Layer 2 of a small transformer language model trained on English Wikipedia (10 layers, counted from 0, width 128).
In attention head 2, each number of a token's query is one row of weights dot the token's vector x. The head spreads its attention over the tokens so far by the softmax of query dot key.

Query weights of the head. A number n stands for (n - 500) times 0.001.
q0: 552,521,478,506,511,523,544,502,445,494,425,470,509,448,471,494,495,496,443,501,470,533,507,517,488,533,479,533,500,477,527,529,441,514,557,479,496,499,479,589,524,521,486,511,506,495,475,490,519,491,531,496,455,519,501,524,443,479,473,471,461,494,466,458,501,537,507,535,556,561,439,490,504,468,495,525,503,459,514,497,569,529,482,496,565,516,490,515,474,479,481,444,574,423,473,574,468,531,515,583,489,516,537,524,471,519,506,457,465,542,473,495,514,473,495,475,485,507,515,560,437,510,457,501,491,516,466,453
q1: 579,722,487,445,641,537,386,367,754,607,363,738,397,475,662,623,531,657,474,545,442,338,456,595,517,234,551,443,422,526,607,560,520,460,483,791,512,397,622,698,518,516,339,500,379,508,639,770,368,512,408,529,689,616,458,459,512,520,471,733,578,276,352,398,466,379,440,378,720,467,524,375,598,504,292,679,492,876,765,368,272,564,401,404,471,669,675,586,629,653,534,582,2,774,423,413,429,537,641,492,529,285,375,450,398,238,357,476,535,304,561,763,492,283,401,430,661,179,594,474,442,340,461,471,575,362,424,504
q2: 432,476,385,404,446,454,475,540,570,485,464,481,551,585,509,531,456,349,439,437,574,577,548,573,420,520,640,555,556,562,489,500,479,447,429,519,549,463,595,414,463,510,480,339,509,498,511,477,492,475,440,592,676,371,519,443,484,479,500,511,458,573,372,550,535,462,469,475,650,447,539,408,452,596,597,476,661,445,366,480,446,602,411,595,443,491,598,477,589,500,487,547,541,597,465,543,517,527,699,602,651,422,533,472,454,464,522,707,572,472,416,453,456,512,545,511,464,511,504,474,539,563,443,534,605,539,564,487
q3: 493,569,409,502,651,456,582,467,572,484,485,674,376,378,534,581,475,518,393,553,502,414,536,549,489,329,507,507,511,493,567,592,473,585,474,514,465,339,556,621,517,500,398,468,491,518,538,538,489,485,500,566,569,516,404,547,451,575,455,648,526,367,327,529,454,441,513,500,615,496,539,518,533,537,524,525,595,696,498,486,449,485,498,544,507,685,608,583,512,627,416,572,430,559,315,443,525,516,629,569,493,447,528,447,470,382,507,480,515,470,398,470,591,327,371,479,545,348,521,502,438,541,357,500,550,562,441,484
q4: 492,530,463,615,686,557,537,523,426,534,410,395,537,450,427,410,370,508,580,471,528,530,578,386,574,475,407,455,507,641,483,406,258,517,365,533,457,438,514,456,505,412,452,455,552,523,634,493,535,607,608,548,675,522,364,512,582,571,505,399,507,550,541,532,467,599,541,579,474,438,397,529,495,298,592,401,473,243,407,415,482,517,523,578,646,449,562,549,458,346,508,478,511,522,490,650,611,398,442,457,463,694,685,533,352,427,565,466,601,525,500,296,551,418,449,521,464,603,531,518,500,612,487,544,462,548,628,510
q5: 540,598,455,508,606,615,578,646,439,572,547,546,376,398,560,546,551,468,375,493,371,417,553,397,445,444,349,489,432,516,480,472,488,474,373,662,493,436,571,716,549,498,391,498,484,537,563,588,483,459,595,580,384,569,392,561,533,677,385,500,634,545,457,502,594,526,464,529,452,466,521,393,610,302,517,521,522,631,374,495,484,550,679,488,534,525,541,542,423,521,595,446,455,502,575,502,440,433,448,472,463,620,420,467,467,348,440,440,470,573,360,623,539,351,411,398,696,380,643,526,445,604,467,517,365,520,563,507
q6: 459,547,506,503,526,365,489,486,242,542,518,372,579,495,442,486,515,437,412,435,407,643,456,605,461,578,469,488,513,494,522,577,473,529,440,603,513,514,677,456,491,594,472,314,383,481,514,403,533,487,428,541,642,467,414,608,598,465,524,332,384,555,664,449,568,380,442,474,349,473,332,634,522,341,645,505,446,233,409,573,495,674,497,641,519,422,416,546,457,367,520,535,628,577,583,497,704,410,588,490,430,482,443,577,455,563,508,598,345,561,463,494,634,585,565,540,396,784,424,401,586,600,514,546,420,464,593,593
q7: 413,475,582,437,466,422,412,420,513,541,634,360,569,415,400,510,514,589,418,432,411,556,492,642,553,363,439,513,516,427,357,572,656,603,552,535,552,697,458,481,492,471,470,549,394,547,461,498,505,608,545,427,416,374,598,510,381,408,561,588,455,429,466,451,352,484,467,474,414,532,486,568,285,578,474,450,354,567,526,485,552,586,583,490,552,668,462,490,557,700,515,601,500,572,551,493,390,475,627,443,365,526,360,389,609,620,469,418,542,535,479,590,532,630,402,555,483,425,408,480,533,684,559,404,463,462,471,408
q8: 481,455,482,547,321,480,593,608,496,482,518,513,347,588,550,413,458,524,555,556,563,479,518,479,479,479,546,579,482,522,449,565,517,432,520,495,510,406,544,518,549,542,530,464,593,471,489,407,543,425,500,521,365,490,486,585,531,497,439,468,476,467,570,541,507,514,426,435,563,525,554,483,507,509,626,538,512,514,553,564,453,488,545,527,539,442,416,461,520,368,502,462,515,467,421,526,476,505,555,393,493,484,568,489,579,562,442,473,434,528,538,516,470,443,483,598,547,528,479,450,542,322,521,412,585,479,438,533
q9: 500,627,557,357,641,489,659,303,555,544,330,706,418,417,691,592,570,536,478,585,466,269,565,645,478,456,592,534,551,477,699,481,511,503,470,496,662,441,500,658,409,416,478,604,392,575,545,698,486,455,301,576,546,568,475,564,500,454,433,684,612,378,202,440,622,463,635,534,592,333,500,637,468,639,441,569,697,860,489,400,451,607,399,382,294,617,700,475,698,609,481,521,416,650,434,378,529,543,579,709,465,459,280,493,551,323,404,598,490,355,466,728,468,430,516,338,585,197,777,552,467,292,348,567,601,558,295,500
q10: 456,556,559,637,602,500,320,587,441,539,530,424,575,692,389,596,489,581,449,514,404,400,338,464,553,467,395,739,547,305,333,476,443,520,521,482,486,665,456,353,462,463,636,332,518,494,405,517,494,458,643,494,398,610,576,466,328,352,509,325,489,335,449,394,500,609,374,427,438,434,564,588,523,578,436,422,517,472,596,548,408,391,588,432,371,351,428,595,642,541,512,497,382,604,441,442,634,390,506,580,354,448,488,581,512,471,770,384,648,441,488,462,523,528,567,561,500,439,393,494,292,515,452,589,523,553,506,237
q11: 740,453,632,592,526,476,704,481,570,494,262,482,668,544,285,372,503,497,394,567,471,581,533,468,383,383,439,530,468,289,334,532,610,342,584,560,533,538,473,413,476,768,563,652,432,425,569,482,349,548,397,497,743,506,481,494,421,497,479,555,503,444,404,466,452,448,389,529,481,485,399,488,344,517,431,657,546,559,571,468,522,643,539,383,562,570,315,804,542,515,574,633,325,370,500,484,566,509,428,624,577,562,581,546,414,503,524,660,406,600,688,534,494,660,494,287,550,516,637,583,509,582,461,601,394,355,669,580
q12: 491,598,438,249,432,402,480,455,650,292,555,497,368,506,494,485,342,362,533,520,439,552,619,451,447,706,470,319,575,451,393,378,477,506,473,557,385,446,583,495,458,489,599,421,317,570,297,610,631,500,641,530,515,637,420,543,322,557,494,344,472,439,449,673,512,430,624,669,551,384,542,572,581,459,311,559,503,437,663,521,481,570,570,577,474,539,497,376,512,319,503,485,369,469,574,474,526,552,400,469,659,506,518,380,386,582,705,361,586,382,582,532,517,421,497,318,556,609,524,497,409,604,234,529,471,503,435,590
q13: 511,461,524,511,668,536,475,494,287,425,613,592,522,497,450,403,518,569,635,568,521,510,402,451,497,559,394,497,566,485,390,451,456,513,465,542,508,477,479,547,628,413,613,564,405,425,500,547,519,454,556,469,512,542,618,385,591,486,648,382,469,592,634,366,486,578,599,398,653,621,452,606,544,682,559,457,623,485,532,414,563,278,390,487,354,537,284,478,578,642,609,453,680,543,346,600,547,580,266,389,640,665,624,547,577,528,543,503,513,662,401,383,399,600,436,474,342,601,526,574,643,621,569,522,377,542,554,544
q14: 420,519,520,506,611,459,581,415,536,795,524,586,345,516,293,451,630,513,497,456,452,600,269,678,355,516,399,459,482,497,629,457,537,445,602,410,445,546,289,438,430,612,487,437,417,389,533,506,522,435,481,382,594,487,330,437,580,475,297,491,620,485,632,747,555,450,393,150,662,600,652,559,550,640,567,631,765,491,389,569,580,347,513,405,516,591,497,613,358,373,480,721,412,592,429,411,510,365,611,358,556,401,256,467,539,564,494,515,506,420,397,548,497,399,553,403,491,414,490,552,548,371,605,487,465,500,651,566
q15: 491,524,471,585,522,450,585,596,439,469,568,584,372,548,320,491,422,467,377,386,466,567,621,395,612,433,564,551,551,481,349,453,450,340,485,727,429,432,514,419,395,550,533,488,317,306,591,665,527,361,479,494,456,559,584,588,508,579,427,479,520,571,388,682,316,612,529,328,464,465,534,558,383,513,555,613,380,783,654,648,452,331,497,601,597,540,489,365,429,588,497,592,395,546,497,575,515,417,700,537,482,469,413,561,582,419,569,572,351,578,410,614,468,344,226,541,418,296,601,457,671,370,518,468,302,548,535,470
q16: 475,481,630,594,741,340,536,719,481,465,462,524,350,515,571,749,477,518,604,626,587,423,658,595,494,703,472,438,546,567,351,388,503,647,452,388,565,646,471,420,530,365,713,408,407,479,490,415,537,446,620,682,490,442,549,542,621,512,373,645,654,515,488,310,613,353,391,307,559,445,429,485,554,540,562,531,560,396,617,595,470,553,443,449,433,447,394,346,612,631,567,421,471,518,506,534,441,269,371,518,515,459,481,511,419,589,271,384,526,593,446,472,563,681,480,432,349,389,481,481,342,325,471,621,364,605,375,509
q17: 583,417,446,500,389,347,606,493,620,363,470,432,402,307,649,507,368,446,330,559,446,476,531,576,384,568,432,557,467,480,569,513,559,673,247,568,433,428,515,681,510,215,313,386,444,475,450,509,739,589,643,459,664,345,532,484,381,339,488,522,380,476,598,494,559,649,640,433,474,656,445,491,491,555,555,389,456,367,428,758,531,451,678,518,340,468,470,278,559,521,307,553,180,549,377,487,360,418,354,530,453,575,704,435,633,541,424,528,446,608,454,561,339,512,477,437,491,459,396,562,436,571,500,472,529,378,549,569
q18: 700,391,455,746,472,522,580,483,400,476,463,418,666,448,526,577,530,383,372,628,365,731,371,382,685,463,436,424,525,360,406,568,417,487,503,550,491,406,620,406,525,427,537,555,548,582,229,571,604,342,513,572,393,432,467,436,555,338,484,419,491,426,368,429,507,466,450,418,340,564,406,455,526,546,434,395,318,469,436,530,682,575,425,465,458,457,547,728,422,249,375,345,621,491,773,503,536,668,448,596,523,685,507,442,457,657,384,408,611,513,446,566,675,412,698,503,488,533,343,342,707,599,493,510,608,681,475,649
q19: 458,707,663,428,480,378,487,457,582,612,578,332,392,538,375,648,592,433,484,616,410,675,637,364,487,409,543,497,421,380,484,300,550,439,447,542,598,477,449,422,409,428,523,494,354,538,446,302,231,373,372,468,476,548,609,415,491,463,481,689,419,530,469,654,471,510,417,527,298,569,607,422,632,462,660,582,672,409,576,280,431,521,543,611,506,412,402,503,364,512,289,471,405,472,360,593,763,535,407,400,572,512,493,485,337,721,524,587,338,612,500,503,512,534,603,745,476,471,356,648,343,367,549,635,519,468,608,630
q20: 317,566,718,439,563,392,491,494,585,561,444,309,562,527,419,503,644,428,374,453,587,389,318,420,424,488,555,487,593,541,500,562,313,572,618,606,671,439,624,494,304,448,555,423,292,586,675,426,565,382,599,611,481,337,719,512,450,526,371,512,449,424,451,421,430,370,532,591,467,594,631,328,523,558,601,555,459,556,448,472,613,477,500,566,509,418,520,582,692,613,448,541,532,448,311,443,500,467,560,568,674,449,655,506,619,572,334,410,472,317,512,551,366,379,440,327,627,488,436,672,635,494,423,365,455,575,483,435
q21: 379,454,621,525,608,423,565,568,525,370,457,550,311,563,518,519,676,356,642,485,421,346,381,347,524,497,583,529,730,604,503,481,453,197,569,561,411,537,511,250,540,377,528,539,481,605,551,488,545,599,479,615,665,599,542,583,356,512,509,527,480,477,398,426,599,525,419,491,668,616,275,532,453,539,564,353,417,480,426,423,535,408,641,564,693,629,520,381,453,454,534,402,439,491,585,488,479,518,524,474,396,432,528,368,454,467,512,742,435,355,494,497,397,663,318,516,483,479,411,466,367,650,472,328,382,564,520,413
q22: 316,296,458,587,600,659,428,544,591,554,413,479,430,497,488,582,446,540,343,323,428,395,631,487,664,668,475,480,685,356,464,500,530,573,294,267,456,664,332,571,604,324,534,363,370,531,583,437,588,399,405,512,409,552,432,684,403,482,488,355,566,535,406,362,581,347,606,522,463,675,532,548,665,523,547,483,452,318,595,472,486,465,475,435,606,400,553,512,427,491,345,406,542,453,408,558,380,600,460,433,533,546,452,477,541,491,614,601,529,466,602,543,351,533,727,445,688,396,453,563,509,270,257,449,442,512,462,588
q23: 462,449,450,522,527,553,636,481,413,581,408,610,516,604,645,332,605,481,542,562,518,418,416,565,484,641,523,577,515,487,472,454,605,349,490,414,485,610,673,729,528,414,593,293,562,651,256,568,478,488,374,421,560,632,630,397,512,503,677,767,536,476,524,488,458,579,591,441,343,500,530,448,661,395,618,433,682,640,481,506,463,367,533,540,565,455,509,872,363,482,572,547,574,396,671,632,629,453,651,449,401,645,621,297,645,620,530,378,580,424,379,570,543,384,506,609,378,541,519,484,595,538,532,444,446,456,302,575
q24: 441,622,428,488,390,364,558,500,560,403,439,468,426,524,482,630,434,538,394,387,372,412,522,292,617,302,476,447,383,488,509,604,422,472,503,497,342,293,391,494,717,419,515,482,313,624,475,503,330,526,622,447,575,538,568,497,445,572,500,433,578,556,534,442,536,558,313,376,476,564,661,295,471,468,511,408,486,600,515,533,327,497,313,400,468,554,412,442,509,522,445,468,384,480,411,225,367,582,456,452,404,614,420,817,575,636,370,583,467,399,475,530,526,483,481,469,573,423,709,400,494,434,442,631,586,551,574,427
q25: 459,527,313,395,506,523,555,506,536,606,550,377,544,621,509,606,437,515,585,289,633,618,563,329,598,527,573,610,497,648,413,469,488,655,433,452,497,670,547,426,384,583,383,614,776,374,583,529,503,551,485,358,671,351,470,276,453,457,486,410,419,536,619,486,542,653,602,432,521,599,506,468,546,361,523,457,382,317,266,327,532,455,607,574,520,434,373,462,411,478,527,570,447,329,657,412,506,377,438,556,700,511,518,569,509,533,641,480,672,559,442,361,555,395,511,367,461,598,521,597,509,300,415,538,515,417,594,447
q26: 434,490,267,550,556,564,513,378,436,443,571,478,395,598,520,369,387,490,459,497,525,457,346,626,457,480,645,311,649,466,633,538,779,465,558,697,421,493,531,485,324,522,600,575,660,536,479,432,428,519,487,533,538,578,609,461,598,385,355,513,475,314,579,477,530,565,481,431,283,490,440,346,397,581,326,416,429,522,449,443,376,443,132,541,646,711,582,474,537,416,724,367,326,694,363,566,553,402,461,587,445,410,466,417,473,447,428,459,651,731,531,622,266,589,440,472,721,441,608,527,378,353,263,523,398,474,516,529
q27: 632,293,481,407,578,509,552,748,515,361,483,435,582,623,506,482,603,392,602,471,439,418,393,470,542,509,644,466,583,378,491,558,614,511,457,521,559,542,494,555,404,540,512,340,470,553,638,298,782,480,576,777,441,453,400,442,533,563,523,413,638,517,537,566,401,390,545,595,518,497,486,497,442,506,463,470,603,480,470,485,613,323,427,469,500,602,419,428,388,561,427,596,528,562,639,409,667,520,670,528,564,470,576,691,401,412,671,395,561,397,357,565,300,511,320,469,450,474,452,548,453,577,539,676,694,553,398,579
q28: 591,577,488,584,503,533,358,503,541,553,567,552,486,551,412,386,532,426,436,355,551,511,655,412,506,688,605,582,532,672,640,323,428,391,506,754,533,403,540,617,512,322,567,517,485,341,670,522,759,585,588,474,458,514,466,525,551,605,360,671,537,489,366,625,404,470,426,500,610,640,481,334,547,402,533,320,572,538,406,599,380,478,411,511,590,422,603,539,577,438,485,328,512,420,478,528,420,399,457,532,424,468,462,489,445,452,622,357,575,409,675,332,486,514,456,404,551,386,471,465,451,465,591,341,583,520,613,588
q29: 338,297,608,497,592,412,477,543,424,364,469,317,509,656,677,528,414,476,525,427,525,581,558,503,585,284,491,455,469,578,568,435,714,503,394,433,537,457,322,531,470,398,393,488,447,437,566,606,452,390,434,331,497,280,599,509,377,675,415,205,285,429,581,497,528,565,336,484,463,391,491,445,488,590,512,588,474,524,398,377,603,534,590,393,432,497,600,591,416,511,420,423,580,445,672,677,356,455,653,546,535,317,463,595,372,515,537,567,545,458,500,554,541,538,574,437,509,458,466,780,461,649,454,429,533,579,558,479
q30: 623,597,677,491,623,647,395,475,652,543,413,419,378,452,635,574,578,610,331,535,584,481,417,580,376,239,730,506,607,512,453,500,518,365,447,448,457,395,613,478,579,284,412,503,531,366,440,500,580,451,401,569,623,372,521,305,444,512,474,568,630,585,578,471,206,615,451,716,418,456,420,561,582,359,601,456,547,552,562,423,441,583,478,494,515,466,446,444,596,415,556,639,516,506,596,389,539,527,342,386,518,534,525,547,348,488,577,436,489,479,394,593,707,480,511,425,540,569,592,469,317,549,303,568,710,398,581,601
q31: 572,487,626,599,312,705,662,271,478,494,621,597,562,350,434,538,512,531,478,427,588,523,517,516,487,427,724,424,535,601,546,451,363,443,620,519,640,481,288,523,449,339,522,357,341,378,415,442,519,554,585,622,500,578,572,392,655,384,506,411,600,606,545,463,628,399,464,490,487,294,446,680,298,758,716,371,524,268,449,596,404,491,685,425,506,506,407,389,442,595,461,491,510,412,491,466,450,475,419,610,445,403,630,544,602,628,503,506,565,506,350,406,604,536,437,572,459,638,551,705,597,427,445,426,303,456,569,302

Each question shows a short text with each token's key, already scaled and adjusted for position as the last token sees it. A number n stands for (n - 500) times 0.0064.

Then comes the last token's vector x. A number n stands for (n - 500) times 0.014.

0 "et": 550,327,632,508,526,616,541,613,827,458,522,515,543,561,493,408,551,566,564,541,498,486,509,451,440,625,452,498,517,481,440,577
1 " H": 701,434,631,592,510,642,517,683,883,431,516,566,512,563,476,392,459,512,561,575,474,540,503,445,453,592,486,485,466,484,422,550
2 "ur": 637,617,592,593,479,589,489,623,874,456,585,575,572,589,488,431,516,578,551,549,479,484,527,419,451,631,507,584,512,531,474,570
3 "t": 439,681,524,602,471,625,507,654,861,446,544,533,568,588,472,424,547,558,552,548,446,503,465,432,440,610,472,504,489,502,440,572
4 "\"": 334,582,476,612,476,630,496,589,831,442,512,510,562,569,480,464,470,542,574,548,455,514,506,475,431,591,490,475,447,470,485,571
x: 535,576,394,641,427,436,562,392,371,579,500,683,680,574,568,501,499,506,496,612,700,479,546,498,502,497,627,477,474,527,520,514,523,496,438,468,549,555,529,628,522,366,579,521,487,439,482,387,444,485,488,530,497,557,450,418,544,530,562,440,469,548,399,550,470,518,591,406,455,522,569,505,545,481,520,532,447,812,457,562,531,440,629,555,448,502,585,513,490,551,452,620,591,564,607,519,513,493,509,485,514,504,481,506,448,553,459,474,460,463,516,630,469,513,451,548,470,553,636,516,373,505,476,559,585,460,532,574
Which two tokens does the last token look at most, in order? 4 "\"", 3 "t"

0 "act": 554,338,599,517,543,622,522,623,799,457,545,548,527,566,461,434,532,503,577,531,472,511,534,483,451,604,462,543,467,492,438,568
1 "ion": 674,455,564,511,514,624,498,637,786,449,545,579,530,551,491,407,537,444,564,549,439,531,511,459,437,581,486,477,472,471,450,529
2 " of": 624,609,584,538,497,605,517,598,806,474,499,521,527,548,516,428,492,531,549,509,457,534,492,472,417,604,496,503,506,502,445,537
3 " pe": 485,661,567,637,520,660,484,622,848,493,538,510,541,555,519,409,495,565,622,516,452,508,565,480,471,595,483,525,473,551,435,522
4 "op": 318,577,513,625,473,620,445,660,858,481,546,521,552,563,470,340,546,561,570,570,470,519,565,454,428,634,447,497,500,502,453,583
x: 490,565,475,434,514,490,453,473,581,506,514,532,622,364,637,493,553,543,484,620,500,213,458,529,447,441,521,477,375,604,534,516,622,406,555,485,440,482,478,530,458,510,497,489,501,473,523,679,522,547,412,486,288,545,487,536,515,609,373,479,620,529,473,531,539,512,494,439,557,460,473,527,452,478,559,613,568,768,589,431,530,473,545,453,453,504,503,610,547,471,479,569,461,486,442,512,561,588,410,571,531,429,450,475,584,399,413,567,449,530,465,478,569,474,409,570,593,306,610,389,470,452,491,490,538,442,505,402
Which token does the last token look at most? 3 " pe"

0 "-": 561,289,618,538,541,587,541,686,849,456,569,506,544,618,458,402,491,544,554,513,443,507,504,491,438,619,475,527,500,483,406,554
1 "pl": 701,440,605,586,498,675,520,609,862,447,554,502,528,548,461,419,474,529,569,550,445,555,537,472,451,621,451,507,463,520,399,652
2 "ay": 628,621,566,536,503,590,545,660,781,463,561,565,513,562,481,408,520,533,531,533,489,500,537,469,480,585,497,504,465,508,498,536
3 "ing": 458,667,525,586,473,572,540,635,768,469,521,485,586,554,502,420,503,507,573,556,471,504,470,447,432,582,485,522,502,497,452,543
4 ")": 348,570,499,595,480,600,486,594,762,453,527,507,546,585,485,461,477,539,550,527,462,494,513,470,447,579,429,466,497,484,486,592
x: 529,659,498,568,458,462,455,479,519,497,499,622,546,625,502,491,393,495,552,489,649,403,662,467,529,441,559,557,575,546,464,499,570,536,392,497,518,517,529,501,476,457,513,530,441,443,516,453,503,517,429,576,552,686,505,428,510,484,602,489,500,514,514,409,496,584,556,534,467,549,550,455,521,552,431,512,471,732,411,616,625,432,485,474,458,509,568,566,435,593,473,503,668,543,541,461,377,417,427,611,525,391,448,527,467,463,350,532,403,495,439,627,465,454,473,477,611,517,604,462,501,522,467,503,566,472,595,637
Which token does the last token look at most? 4 ")"

0 " of": 553,349,594,497,521,598,511,605,816,468,501,521,533,544,514,415,499,537,551,499,454,544,501,476,431,613,501,502,513,501,434,528
1 " S": 718,431,638,594,520,647,520,657,879,429,543,532,541,588,450,402,497,524,587,512,457,524,534,451,467,611,476,538,470,477,396,552
2 "um": 672,664,615,596,493,579,525,651,882,428,481,520,535,552,520,429,490,531,572,558,439,505,569,492,475,640,475,516,470,492,454,572
3 "mer": 484,703,545,636,475,604,518,634,824,448,476,549,528,548,523,384,440,521,559,571,490,480,534,397,459,632,509,470,494,476,411,593
4 "'s": 362,585,498,602,487,596,498,648,799,488,509,556,517,544,496,424,481,514,570,525,475,488,508,402,438,604,468,525,486,507,439,546
x: 469,575,515,434,604,479,498,442,417,526,518,542,499,522,760,439,511,497,558,626,607,647,563,543,554,549,537,550,499,582,591,572,539,539,445,577,625,440,504,522,491,389,474,491,450,502,531,609,588,497,477,505,352,563,374,456,450,515,520,481,518,418,460,540,521,436,487,612,423,627,534,558,481,579,455,549,570,697,532,540,464,376,561,510,409,542,531,368,508,504,528,593,584,451,553,537,456,595,494,513,453,598,476,501,576,609,509,544,538,380,435,554,479,469,512,413,551,365,646,554,359,467,522,376,534,598,530,406
Which token does the last token look at most? 4 "'s"

0 "ction": 560,315,554,533,549,636,509,590,787,457,556,578,541,578,538,392,542,512,531,562,480,527,535,489,439,584,469,508,482,499,465,563
1 " c": 694,433,646,589,487,653,497,633,846,444,564,550,555,540,512,409,484,533,564,569,443,537,555,453,453,602,439,521,476,506,435,585
2 "red": 638,617,593,582,506,634,478,615,838,484,546,491,525,578,453,404,501,520,539,553,438,489,540,475,431,651,475,480,436,457,438,566
3 "it": 442,656,565,580,449,623,513,623,870,446,583,542,578,562,492,417,546,548,543,515,459,536,485,477,480,603,475,504,525,483,458,551
4 "s": 353,537,492,583,492,610,483,659,817,476,537,511,568,564,460,409,503,511,595,530,487,542,527,439,468,539,470,494,451,501,423,562
x: 466,569,464,488,543,505,428,428,409,596,504,685,419,451,612,592,507,553,434,619,503,445,468,469,542,532,568,501,417,504,556,509,551,394,470,416,610,432,510,536,480,566,520,553,572,502,541,539,526,504,358,552,495,404,474,415,457,501,450,587,457,480,434,537,522,563,525,427,488,454,599,434,517,489,543,693,581,697,451,412,580,578,550,504,427,508,670,403,492,518,492,495,522,450,495,549,394,449,574,527,591,571,382,504,617,482,353,513,435,542,460,471,583,430,494,604,390,329,582,547,520,513,471,553,519,503,503,494
Which token does the last token look at most? 2 "red"

0 "ant": 571,297,619,514,509,618,511,616,804,451,532,516,553,562,465,381,532,548,553,494,454,486,535,448,405,667,479,518,436,473,433,565
1 " w": 702,440,653,588,504,640,511,638,856,438,566,560,580,559,494,438,474,551,606,526,439,519,493,484,443,604,508,546,443,490,470,567
2 "ay": 632,613,592,547,511,617,542,666,804,470,549,566,512,559,486,412,511,565,539,544,489,499,539,495,468,595,501,508,470,514,478,524
3 " is": 497,657,540,592,498,579,471,587,772,460,544,499,519,544,543,450,457,540,547,536,439,499,512,467,429,594,477,516,499,522,489,556
4 " for": 369,588,528,605,473,648,509,586,799,491,530,532,567,565,482,430,465,562,584,564,490,526,512,483,470,627,486,519,516,509,469,514
x: 472,574,367,536,536,511,534,488,501,559,502,483,480,563,615,425,482,536,574,696,476,576,555,490,471,460,578,628,561,429,558,565,604,590,544,522,588,457,484,488,453,386,528,508,584,554,498,702,536,460,571,456,584,562,424,536,520,560,556,460,464,408,421,590,484,503,507,476,422,614,635,596,493,442,508,500,565,700,449,419,540,518,624,484,582,585,513,444,465,623,522,581,725,494,504,447,430,314,489,504,538,678,438,480,514,420,429,588,498,500,539,464,501,454,480,476,496,519,576,488,494,531,432,510,561,499,407,436
Which two tokens does the last token look at most, in order? 4 " for", 3 " is"

0 "e": 556,324,609,507,533,594,549,620,807,454,528,544,538,569,501,439,530,488,627,532,454,550,471,448,413,583,486,508,481,553,435,526
1 " Car": 726,423,640,586,493,610,499,673,892,448,532,549,511,573,493,441,518,549,555,493,440,545,561,411,389,683,479,507,479,520,397,566
2 "ran": 659,635,546,569,507,604,502,658,798,469,580,532,512,562,490,397,536,506,574,541,453,496,536,482,467,637,474,481,457,494,432,562
3 "o": 463,696,551,593,491,584,523,662,791,463,553,568,562,599,478,434,551,513,539,555,499,573,515,438,445,598,466,491,504,508,452,566
4 ",": 372,556,498,627,465,648,464,631,820,455,530,528,538,568,505,468,488,510,544,521,442,530,534,477,417,613,479,537,508,515,407,527
x: 458,603,572,552,434,429,468,437,427,486,489,656,509,552,434,433,522,516,449,566,533,445,652,525,484,579,658,677,555,508,610,569,552,604,325,562,538,504,504,557,462,521,601,510,534,520,507,584,558,478,375,466,620,474,521,474,554,631,553,431,492,410,473,436,408,420,504,527,377,659,592,496,526,459,535,518,521,722,460,512,575,392,511,468,450,542,532,440,432,471,497,525,659,522,490,354,520,487,392,523,501,521,395,552,490,520,338,511,524,435,417,518,514,486,483,506,407,391,541,522,528,438,443,496,537,483,489,421
Which two tokens does the last token look at most, in order? 4 ",", 3 "o"

0 " for": 527,341,616,493,523,633,517,577,787,477,538,544,568,568,481,422,458,566,569,555,486,518,511,484,465,623,482,518,509,501,475,515
1 " ch": 683,432,627,557,465,629,460,653,826,431,538,566,514,549,459,409,493,553,531,547,477,514,501,471,422,590,474,548,454,480,431,597
2 "ild": 684,660,632,609,491,626,502,664,873,438,574,521,519,531,509,398,502,574,556,591,484,508,529,452,441,676,457,537,424,547,484,583
3 "ren": 475,705,533,589,517,612,485,665,780,486,594,502,530,573,451,395,512,542,594,560,459,504,547,436,468,623,482,503,449,527,460,579
4 " it": 337,591,514,623,488,633,502,647,838,471,510,534,541,585,525,442,473,547,548,530,469,540,508,476,426,603,478,506,465,493,490,563
x: 487,723,473,547,423,477,627,488,458,473,448,588,501,580,590,334,464,512,490,528,637,388,540,449,563,560,582,545,500,459,422,505,507,522,463,663,524,498,496,490,507,492,486,559,448,384,540,584,537,542,439,464,471,446,340,504,522,546,534,495,397,534,494,525,590,508,543,464,470,449,500,566,549,465,573,497,527,771,575,552,594,528,566,456,591,561,453,482,621,468,462,520,757,502,558,446,453,493,505,439,614,519,419,479,486,475,392,524,488,493,451,489,501,523,450,562,470,475,610,551,377,494,559,503,691,521,508,598
Which token does the last token look at most? 4 " it"

0 "mer": 532,321,617,534,490,595,536,609,762,457,471,557,526,532,525,415,441,528,568,565,495,473,547,414,470,628,511,457,496,486,409,596
1 ",": 624,468,597,567,513,643,474,636,812,453,536,536,532,544,509,462,488,503,547,517,453,518,540,483,421,608,474,534,514,508,398,521
2 " W": 681,657,600,642,479,651,517,648,861,438,573,559,553,584,459,419,471,533,590,563,454,522,513,505,427,619,490,523,428,464,442,567
3 "el": 483,687,529,587,491,618,530,642,839,481,498,602,535,562,481,450,511,533,597,568,450,489,580,464,434,591,510,498,545,481,416,565
4 "c": 304,547,503,623,447,575,504,617,810,458,519,496,550,529,507,397,513,532,564,576,454,522,532,462,423,618,438,520,483,507,461,580
x: 487,553,497,566,564,517,422,498,444,538,363,719,485,506,701,524,465,529,382,518,505,363,509,540,427,423,526,551,480,496,583,487,494,552,497,434,455,384,514,655,519,475,578,549,450,521,558,588,519,486,559,574,524,464,629,507,561,521,519,505,488,566,449,631,552,570,536,476,585,494,561,540,419,440,494,611,568,612,423,385,615,560,521,426,457,575,524,574,462,531,387,480,499,489,404,456,546,441,536,419,484,509,529,404,478,511,482,496,523,500,409,523,577,606,384,516,519,342,632,512,504,575,459,494,481,560,434,376
Which token does the last token look at most? 2 " W"

0 "i": 579,302,621,539,548,608,531,614,860,425,510,552,531,552,461,409,538,536,538,526,454,559,503,454,441,660,451,470,499,513,465,533
1 "ber": 651,443,549,572,515,609,548,598,772,476,519,518,500,549,510,443,495,525,540,587,470,525,515,439,451,598,497,495,508,495,420,565
2 "ia": 645,626,581,545,487,605,520,606,814,464,494,534,545,561,485,422,555,512,542,569,445,526,541,439,449,602,456,444,426,505,440,564
3 "'s": 508,632,515,575,493,597,500,626,746,498,506,547,519,536,505,447,486,509,576,514,475,492,507,397,436,588,477,519,488,516,434,533
4 " b": 293,629,526,677,436,635,494,662,886,432,547,558,561,542,440,390,465,574,582,535,479,547,519,441,440,623,498,506,496,469,426,593
x: 401,511,533,522,484,454,470,582,460,527,520,511,457,545,605,491,448,455,468,516,525,373,524,432,467,613,518,638,606,542,540,622,565,527,469,518,411,366,422,538,478,446,487,557,579,463,457,591,530,583,476,592,609,554,542,396,582,540,566,484,492,486,382,516,468,495,572,478,417,561,509,486,560,621,582,565,542,767,599,523,623,594,548,338,365,542,556,511,512,413,507,528,624,492,487,496,508,338,522,390,513,571,396,559,429,510,554,544,596,491,476,412,513,519,364,510,481,585,516,398,526,394,520,557,526,471,457,411
Which two tokens does the last token look at most, in order? 3 "'s", 4 " b"